Layer 5 of a small transformer language model trained on English Wikipedia (10 layers, counted from 0, width 128). Numbers have three digits each and are written without spaces.
A neuron adds its activation times its output weights to the MLP's output. To switch it off is to set its activation to zero at one token and run the rest of the model.

Output weights of the MLP neurons that the questions are about. A number n stands for (n - 500) times 0.00085.
n17: 489549507587459331462569557549669375447537441457387572538730562555508271283662367358496406559400495508431538565554530489327611497394384477434460572517421572540516557355497582469582532292546567197499603621379485440451545444435324497480566611494614507473542510451593556602405484563571644562487615416405539388517484526449527443406484462477507424617402457671563677281440223444474562503688
n24: 462185386548498559677466655659553520470541721347308535500403481427492432492327594313513606398493301519630488545475501764496711529535361160540469556378481567612397582453504406630329615456490461479368556436502509570509455535348506573481524633436431442583462685413328574445847374468336786486601626629578647395629597673499540537534526448352489299615610547477716449463510438630442382506519
n133: 336428408444378580624603278422479575610592591516524485515432505501515533514645625483656736329699482606541446554523464551577372503507618387640470372584264483374524404454397597561482494364514477312687365411606534536643565460544566557274414397440703605422460520192424494411429564540494523672512503505588362569493375504478457397613425333393435738395476576465495532396549475584548519455624
n174: 452448552318655476469549652632648398339483440258543618390282591538532607496592313422431372492421481564722485461525486298561407597665578668451385199524520427606373490439378428401316456482488661640394520586542609534390416418514432468637500654509523636440516638534631575420605449343427488524590700387573570507511345558502625589174710446487332561505348439644624426448713402780636400256622
n193: 570403640230423722192447290683421439618403435513332523437430557546321509502369512353628455356518393470741611469297300745507314416320455408396423351414403466489486506429973441706492450153397535262412424667289687722361579957642564425237569511569332487400465752553433471461546610480515566344738622370461251398575452356367633435608672506444613660484473772480918588312506438468459394510584
n195: 547494525405541612559428627463525591501389428380502404499473440376441274557494570469451306566439610432449543413475521612491580571456547589601558591539261530646435448406606369341535609428462512659515424506588533612394374529443348382622576427588573264490541565314483465646579295614408354487546445636687506486582584606459469554587509511459426625629540520524391496685416649345581527649688
n217: 636439346484506450427477570434474617619399533579454238411514304456610469616351536567514429462419622469603504408531267372557417457504548717632552448532466643271575564703656244520286590515445656528491252356473541619307412495623437515533549410562433676448522579466649437526592630661435381645605592528577557635538469513437673478447554698430453405465516607351647478445416470516672523570366
n225: 579732378521490542273428706772469436373309631552431385449463724690383462392570391431742524487527592419611269554584554498445472513479557619379491556286502491723721643509562540481395517401455464654505497626625559457401540539415545595487467539623454467715308532624508406390435552414433210615640460445489406528526420445318335447482492509657321575584548553298268526602504363608381661360452
n237: 564563317615483568430585412497656443609426424515547520529421457382384754394560560481599550633523343530524541603448724476356457500450518561568547523499495517437532415465502441467557461446452553412443354299410484477525380281406548404513447450245545483587494478552428370592437539376488523516409551489570580573733526479522692355678497537448474468315507484459514520535609325652660457383578
n241: 516503412659289450516335366592503439430433676603663636441358485459476532374407383390966162439567408437415487506686425509453602217404541378298506310587588597584466354603422649625352617412492308673291535353432737329559459455441421479636577390318273717499523405520591694454482364486243453366379592300826333424371744669487416555535337430520784324487422464675629627588663483584549477670416
n248: 437374550496307644488670430521568570619624451464466513700624422469656480445694571496344347386526253513652312471652535556639500441574321368621497511377603424346500618626626625505505422701343625422349324501235436614540583447565553620415566493492290606454526731667640684591554385364354514476418654633499476516260275561576417665426241251395446529707478347701521474687428509506491615400330
n262: 475555377683459569497865472380316605593510438528479199451427426486496488599370490570628458320540463290355638556379309459581410409565411506538512444368401594609360695378568472730563322501517493395624333537629433315472461560518379620533484470593631462424565520460515628695404539451479428444503449458601446479626436410466607549550445550492521512511682413494675493463599405669642534608523
n270: 628504439522617309410470672468651520651669547528549523199627534415626391367246362476512488640556570278499412431411453422679482520498492395473468563398338525533440592656414531415447592268404540406346522502538269354551463266607355609591561488838489567597631415281592538540552410622669494584703532636518428528427693523465375528317446502523473561565390523383444404879625736691358520484347
n290: 593435444575490478604615503514447543614471434678663482527584537760510660389544558486450451534355595328604549556389467693698659459557436648576493781482450440544437424481576414525148476613447427730295444409540470477511552502376470663508599586624378418437726503505392562475494581450716569487562313556399587433588559605479532340692321468499544416394318374603602421337507608536543545426420
n318: 504457573672343678332531543490403396463564413619533524314439646602452589632309420507509343396471625605455255506570428321333507340619562547306430556463716427407455432479481716669415516558647494661490575518337531536672500566597461505663522406499705426632447466636559267345656429562455477329451560360530698602344581506677587481509634295352387398533373532394547413470457397516564518652545
n334: 549472496438605323517577580690489648496466490406721493470435610432652401458604494345409435521345491544606558733494341472490612510542546424490485413535448542401417492640636434431403602523324412416457553478559445545390432748442552517563520381698273535390662531503531405573554635551377482445521491540402515530626507610678702374393464561524480487490384503400443487608467512496370521437686

Each question names a token from some text and the token that comes next. It shows the activations a of the neurons there, in the order above. A number n stands for (n - 500) times 0.0087.

Then comes g, the gradient of the next token's log-probability with respect to the MLP's output, scaled to length 1. A neuron's effect is roughly proportional to its activation times (output weights . g). A number n stands for (n - 500) times 0.00078.

"ic", then " or"
a: 480539495500593516855483728488891500500483804496
g: 371339606415600619487458545464514314853440561529400456495274272314481640383441489568507582480584587734563441752482624548615471480547607562419513645551612374560503392387549454548526363353420411391452475404644675560483626448359612535503475639478530672409373733392576354484489402396639703494512615574448411384506499565492420683537440313562676454565146446634384395378568431410597477703295
Which neuron, switched off, lowers the next token's probability most? n248

"ok", then "h"
a: 486500557480500500496500482500500484500488495500
g: 454459367534413553648569492498497562442384559641314299354485466579458642472479550477342552326578410909430542488476601597337588397713232549395419428589455485282506540590897534665457432549408601560530411586697413621490403505467526491409432547385466558296397454445472262589481726612635485531410633666755362320460494545462540456405453430474605576513623413458420628513617601561286451580463
Which neuron, switched off, lowers the next token's probability most? n133

";", then " 3"
a: 499485497488481735482493482500493603492482481583
g: 463562443595570477435336639466426531665559339663636748427414654552584516655448469431475386389617634492490415569491537415552443621550423617741410470497542452610393667400386672509677497504354415638401499492542706515542551395391515402338349470517615437388632376181426591500274726390457661608449441367566551521334323426652589472203676544658560567501573270575496618226529386516456583435400
Which neuron, switched off, lowers the next token's probability most? n262

"N", then ";"
a: 507484487495481481490739496500496500500500545499
g: 413437694432505442535378467319526461496568481561519638736515263500556445303687369552491660459728736493481489500658483522282496415421391504254569515382530449575476376306431498384416257323644460637822477458381535482511434554478786563456407529463620394650504501331600664570522408466419473590495587491618353502333709496505496522698427603478625449702295517518569394518421667436392387584678
Which neuron, switched off, raises the next token's probability most? n225

" new", then " deputy"
a: 482491492500500480485482502499653497487498498502
g: 719543495421413422609383718556521336442486447408437762600580623280405602313495338566404486463397554470591468580583574455647300508582170351499368546516605596639565556377491448623416375675658475414445398677505445657395541458622495599310368309572351527358437406578521596576714394534368430511570558626456421612435539567408732709491419602363480551589295462584507392699652630540374460298539
Which neuron, switched off, lowers the next token's probability most? n248

"ouse", then "l"
a: 486689497499499494493491482500490502498481489493
g: 483585459414677326514443625739449401536589572534651485677308492422511518414365575362567640416567185642503384287571650547545554589588559380566591294522553356621511568487407466533606628454419465245533668736677330397495423574569612349642538820379603497415497495397596351410680633588427420325666679421499529523280393384412417632631386561494417523333366511515430445385558464489469603421496
Which two neurons, each switched off alone, lower its probability most, in order? n24, n290

"ha", then " Nov"
a: 496482481481491500500497488500500486500585491500
g: 418403540493543564529596290334397496570698492465539632576405550578564312399294577533538482526417719433517260593547632386406578563639468465565550546404537634376394462593452532435519621396502386695304475401525730520343621453503429784545451262323432427517942451503611554648444348632578392560580410459584574268632576554392398337326469435662581492513548344740556511434510513377580466412502
Which neuron, switched off, lowers the next token's probability most? n290

"i", then " –"
a: 544494513499494500487484655498500497492498499494
g: 462432343670306499532588630753430444578542514586517445585495559497487254268609667399287590431370508579268519441521528450614530484430285457653363502360501371708591458292404906545518517490596440403408660609571498501549545513512473576665524388619751606446631395539532446542312570673556359460636477610613580385479508516320410377565489473537511366437389433611489764393340319640484534411473
Which neuron, switched off, raises the next token's probability most? n237

"onne", then "ct"
a: 514778495500490499482513481482481637483488494487
g: 436526462638311613337585611235452610493391546627571323560608502442448583578476505603656305476503516478583456588409331386273400489538462605495418448448596629465481163612725347504376415418478564642379263576466630389394554481561288560585471387612653449701481357563526532730379342462571621604432338626543408504543495863561425476447497605385603535668516359549434614531673580584542362369615
Which neuron, switched off, raises the next token's probability most? n24

" Her", then " solo"
a: 498490499500499491496486497500483499602498485738
g: 532364280617508457558706368306532686512468556536535658535344661498451485207523395412551531454432467379441530466517502442844454399396392420434458299301526734543577575676500438369486625631512642659509390600446311536448413505440545753417413434597393354465740565664510477415470428597472679547660570493593517330498466556492508449477516455402408496523842300646503365615578445562311384674543
Which neuron, switched off, lowers the next token's probability most? n334

" density", then " was"
a: 497753483760481488484480552483481502743493664483
g: 376389663600491537455353557415637244513470552611610574581758515352351605424418545573394682406424236474449536408442615470360667551466672608500379529334533655621466431423591496468574516520668388497262581636596337695473428291508394450478638388562662506528494628305613380477594507570459233468555698596465381606424393632571429293408516512422633435568596651638441433624693688429348397433339
Which neuron, switched off, lowers the next token's probability most? n270

";", then " Label"
a: 499630486481602665489481486498500482517497502482
g: 362489294588531477601352605487563392589309729344436436626631417741459619512482544572568661549549502573432610588482559622523533473385434627515527511275516792578579761560682413435531391505488637462442421575541380409372568342303525499480567704533669533327589366393586550485399520314254609466711299381374459367608354544378527602249560425349569587555221395443593557578529360508560547510564
Which neuron, switched off, lowers the next token's probability most? n24

" new", then "."
a: 480484613500500487519500496500514481498491500578
g: 358427558498424379559240307467505715498352390477613704590603456533517496376555549422496569567567635708565551544808615499405419393306399664381474709229586357537536591568377527497509436438529673550578524561370438478488444568493661458566658343480439514518424457691542572446491384551538693487393581283375513396314499492487557578451438350558662512545551384921294567398371470347435383651603
Which neuron, switched off, raises the next token's probability most? n133

"ark", then "ing"
a: 500493536499499483627597500500496724500674500481
g: 565375395680569502589686620379533584563571534550555384644485448471628610323436548347466259451356428353487522477471674478449471252472426643493413443406675723564644637535452365765448404440498398563431270455417346458415543499527339789632503461491738501548559368475487713399496598545695506436468576515630410641378463447355423568404542720463422491357435428416731435253702517638670378440469
Which neuron, switched off, lowers the next token's probability most? n262

" from", then " a"
a: 500489493489499483480500539500483632485486481492
g: 460236657405511607303563490490584643420426392462328546303501567365426344328728499550531337649437426355655571614522462654466565551705313363582482552558559345654588408662421454543721460706574685368434363597425559256471594449302386360477412471451420522515538441607414389471572585576431537473518656652494572456357709583531454657473486600312489397537583786707419452679498456534335368579540
Which neuron, switched off, raises the next token's probability most? n262

" career", then " advance"
a: 493629481507497673782499481514500523487487485485
g: 480481608439566563481469633503358500538462608467508680412585528515475599732430529710564401475596353496365426560387504569450726444596593514469386576397198579511261555613510419493273487449446340523236523288745562510536571495329509467689468422569510513442572560592430311463437621592381314833434373602492444714523538443435479616601464320509394433445681566277563618499766681489553441480273
Which neuron, switched off, lowers the next token's probability most? n217

" featured", then " guest"
a: 499487481500527481492481482500644486491519482495
g: 589539307289550588413593771412611413384510480465574694499518506521520407317290514568650374577423577382765562553539636545605470445427314499502528504633441479647640700528419561497447559440319441369624698684599346477631416426461244475577285498782450420486503410468542387364617550610568557540626531500473457612343389522606612588556458482389481592279373340352395595673386425710463357288611
Which neuron, switched off, raises the next token's probability most? n248

",", then " there"
a: 500485498493973563497498522499497620681491485522
g: 626364618612594599566323523530711310816488463429431614399618340482544379605514440434613511521707630326488782656396594363620280528491434464542175592503493507696484527395468559471509459313418364267340430522598644656639504356563426480530474506651463439472644383483454376451441513466675449324509533550387269369384669620570556743477562409513415385515574521545507486465694468390627487569367
Which neuron, switched off, lowers the next token's probability most? n193

"cial", then " make"
a: 485608498492497806500493484496673500500500724556
g: 399439517482525542302489468513645552492229465264590804711602331667420686577398441455619434517561471570574437480556918654540451512300447536512573547465522515582500628434441573256676539463455440576332583407729586595452382372471420248462524526464671544452425460515506511374485537333554524591276549401363461392547550638661483571604558468641487637569323435419309370673499640453370405556377
Which neuron, switched off, lowers the next token's probability most? n195

"iz", then "a"
a: 484500483731500500498500499500500498495500490500
g: 688637465354622466422627379548421697327775582398483369405373566508503269401655412335712476544537585519686407537546438453582703418678269575416609260386373603330564608421691497362463562414704526507574607495505533707388387480558536541391438480562523534538371453488400537473544670445537584443463598323658391600366380585325353580513350486458341484459514417367413739476600460531550470563817
Which neuron, switched off, lowers the next token's probability most? n174

"96", then "'"
a: 640493487483499496485517491500500480500497500515
g: 389600575532388365614468395380604626420641500348304562433583561574572476647521507527501672732476599455368646409602483557430330580498416448443480419498554549615530568363523509621633688446484587721596352614528463475392608522320245357560478598537496249687306390344391405462644424546494199569602455619393629274216370539395554439510521612553371469474395733635490618541470479506451649456788
Which neuron, switched off, lowers the next token's probability most? n17

" views", then " him"
a: 499510531488496487488500485521487537482488499497
g: 659779543470528398529431597521382516368450504426517459551462642418374462524390459322355367476586597759470436276520573389385436455545534672613486554431589487349652440716418427528343503532487632696393457493486583444371433420496609459443589382695719452568541679413674336672461437664449690645476604379565634607445276604317526428357638764362588496480472299537480200597444613504467346369573
Which neuron, switched off, raises the next token's probability most? n262

"s", then " of"
a: 500481496680596737482481483499491504499500491498
g: 575638484475734632513655128399518504397329500412612400384460549593599648375409530363523446465458406354588586593496497533475511491380427398585489529466659567456668550281466469630544457374525443203362424547451640444651706387489362543349254378486507725423599501640413504573469615608740584449602266493651686344491468612513390565493420513352574646551392574327684602553492489606390583357694
Which neuron, switched off, lowers the next token's probability most? n193

" back", then " on"
a: 499491835500496492494481481500615503495494481481
g: 548471477623268468658364527616524659668459416624423546525491593457282375496552503430516161577538507687501506523800419562539406469501650450280467587497846474582458371560421372629461638652407429327484511403410747460318664414440504400677226582523410579566511599509468303480462306512471481538456423470545507475623470574566699533524546411534311637529624637455371605524541437173451525575480
Which neuron, switched off, raises the next token's probability most? n133

" and", then " views"
a: 481530483496481489493495547500497497498535505481
g: 457387450343688366286291565419729370535516603614432427413540479583555506615330657453638595516418405457377544323210303458414615576513587455479514303508383551401459569686615405515528546424708587326596339467461372542661537441474483467681615666515350549604465461378469516620337491396597541602320541546618266628526464669570450555359590661346391511525480652289536631632712584429763450522578
Which neuron, switched off, raises the next token's probability most? n290

" to", then " Get"
a: 486482498500492482500500594500500500500500606499
g: 356614367673472488466506521516538335346420632318522606737558406502398471536549694525392387515363497455541613324393745722667575597517497446649272376463482409456183547393344441524718411526601578687404612428605528462553368394371437427597525582616605400390570383506640546403475436372617302526387478606329574533560522305591569517558378552758567548512460481508467479819579615637474435492248
Which neuron, switched off, raises the next token's probability most? n318

" the", then " census"
a: 490497486490564496498494653498669500511482481496
g: 472506386386437519647492605673553360606525463285448373691495362440596504476620310371496726388386385239678611443363628630537596368331405379505515508588409498566359373614541584368443466531566629436715455478411581479520588572552386454441482342468350488366658350462471611555559533518588491627613586499586569300785661571567255556452646806354634473578567430549273678499484591631376399451340
Which neuron, switched off, lowers the next token's probability most? n318

"h", then "val"
a: 488499510496495500500500604500499489500491529500
g: 536546570565468574534415518585536229586444531651380316539697333517614667591361450562529507530517323448425617548567628500444501438393552521636437403444698546753621458311504431637619420572401543364533424581654434347609408413574457385501382622292585414254516695667612373474685488430494570338605291616395293522684510673343393481573692181401656524617453505414521549354589290455556517497532
Which neuron, switched off, lowers the next token's probability most? n237

" feat", then " Le"
a: 494495480482491496490550657496493483485507496494
g: 359565403556527361529735489703418522522578648567645397461520620418651512559322425638374485649651664450568350549425640442732568447567398338630464429566450291445621604643360300669337461365452402582408364437752497447394677488540602423549578550505470428480450531428758463530390367721514429476720453515479578608500262404275623583266373511596382355349505337486416419451479538534629661447602
Which neuron, switched off, lowers the next token's probability most? n225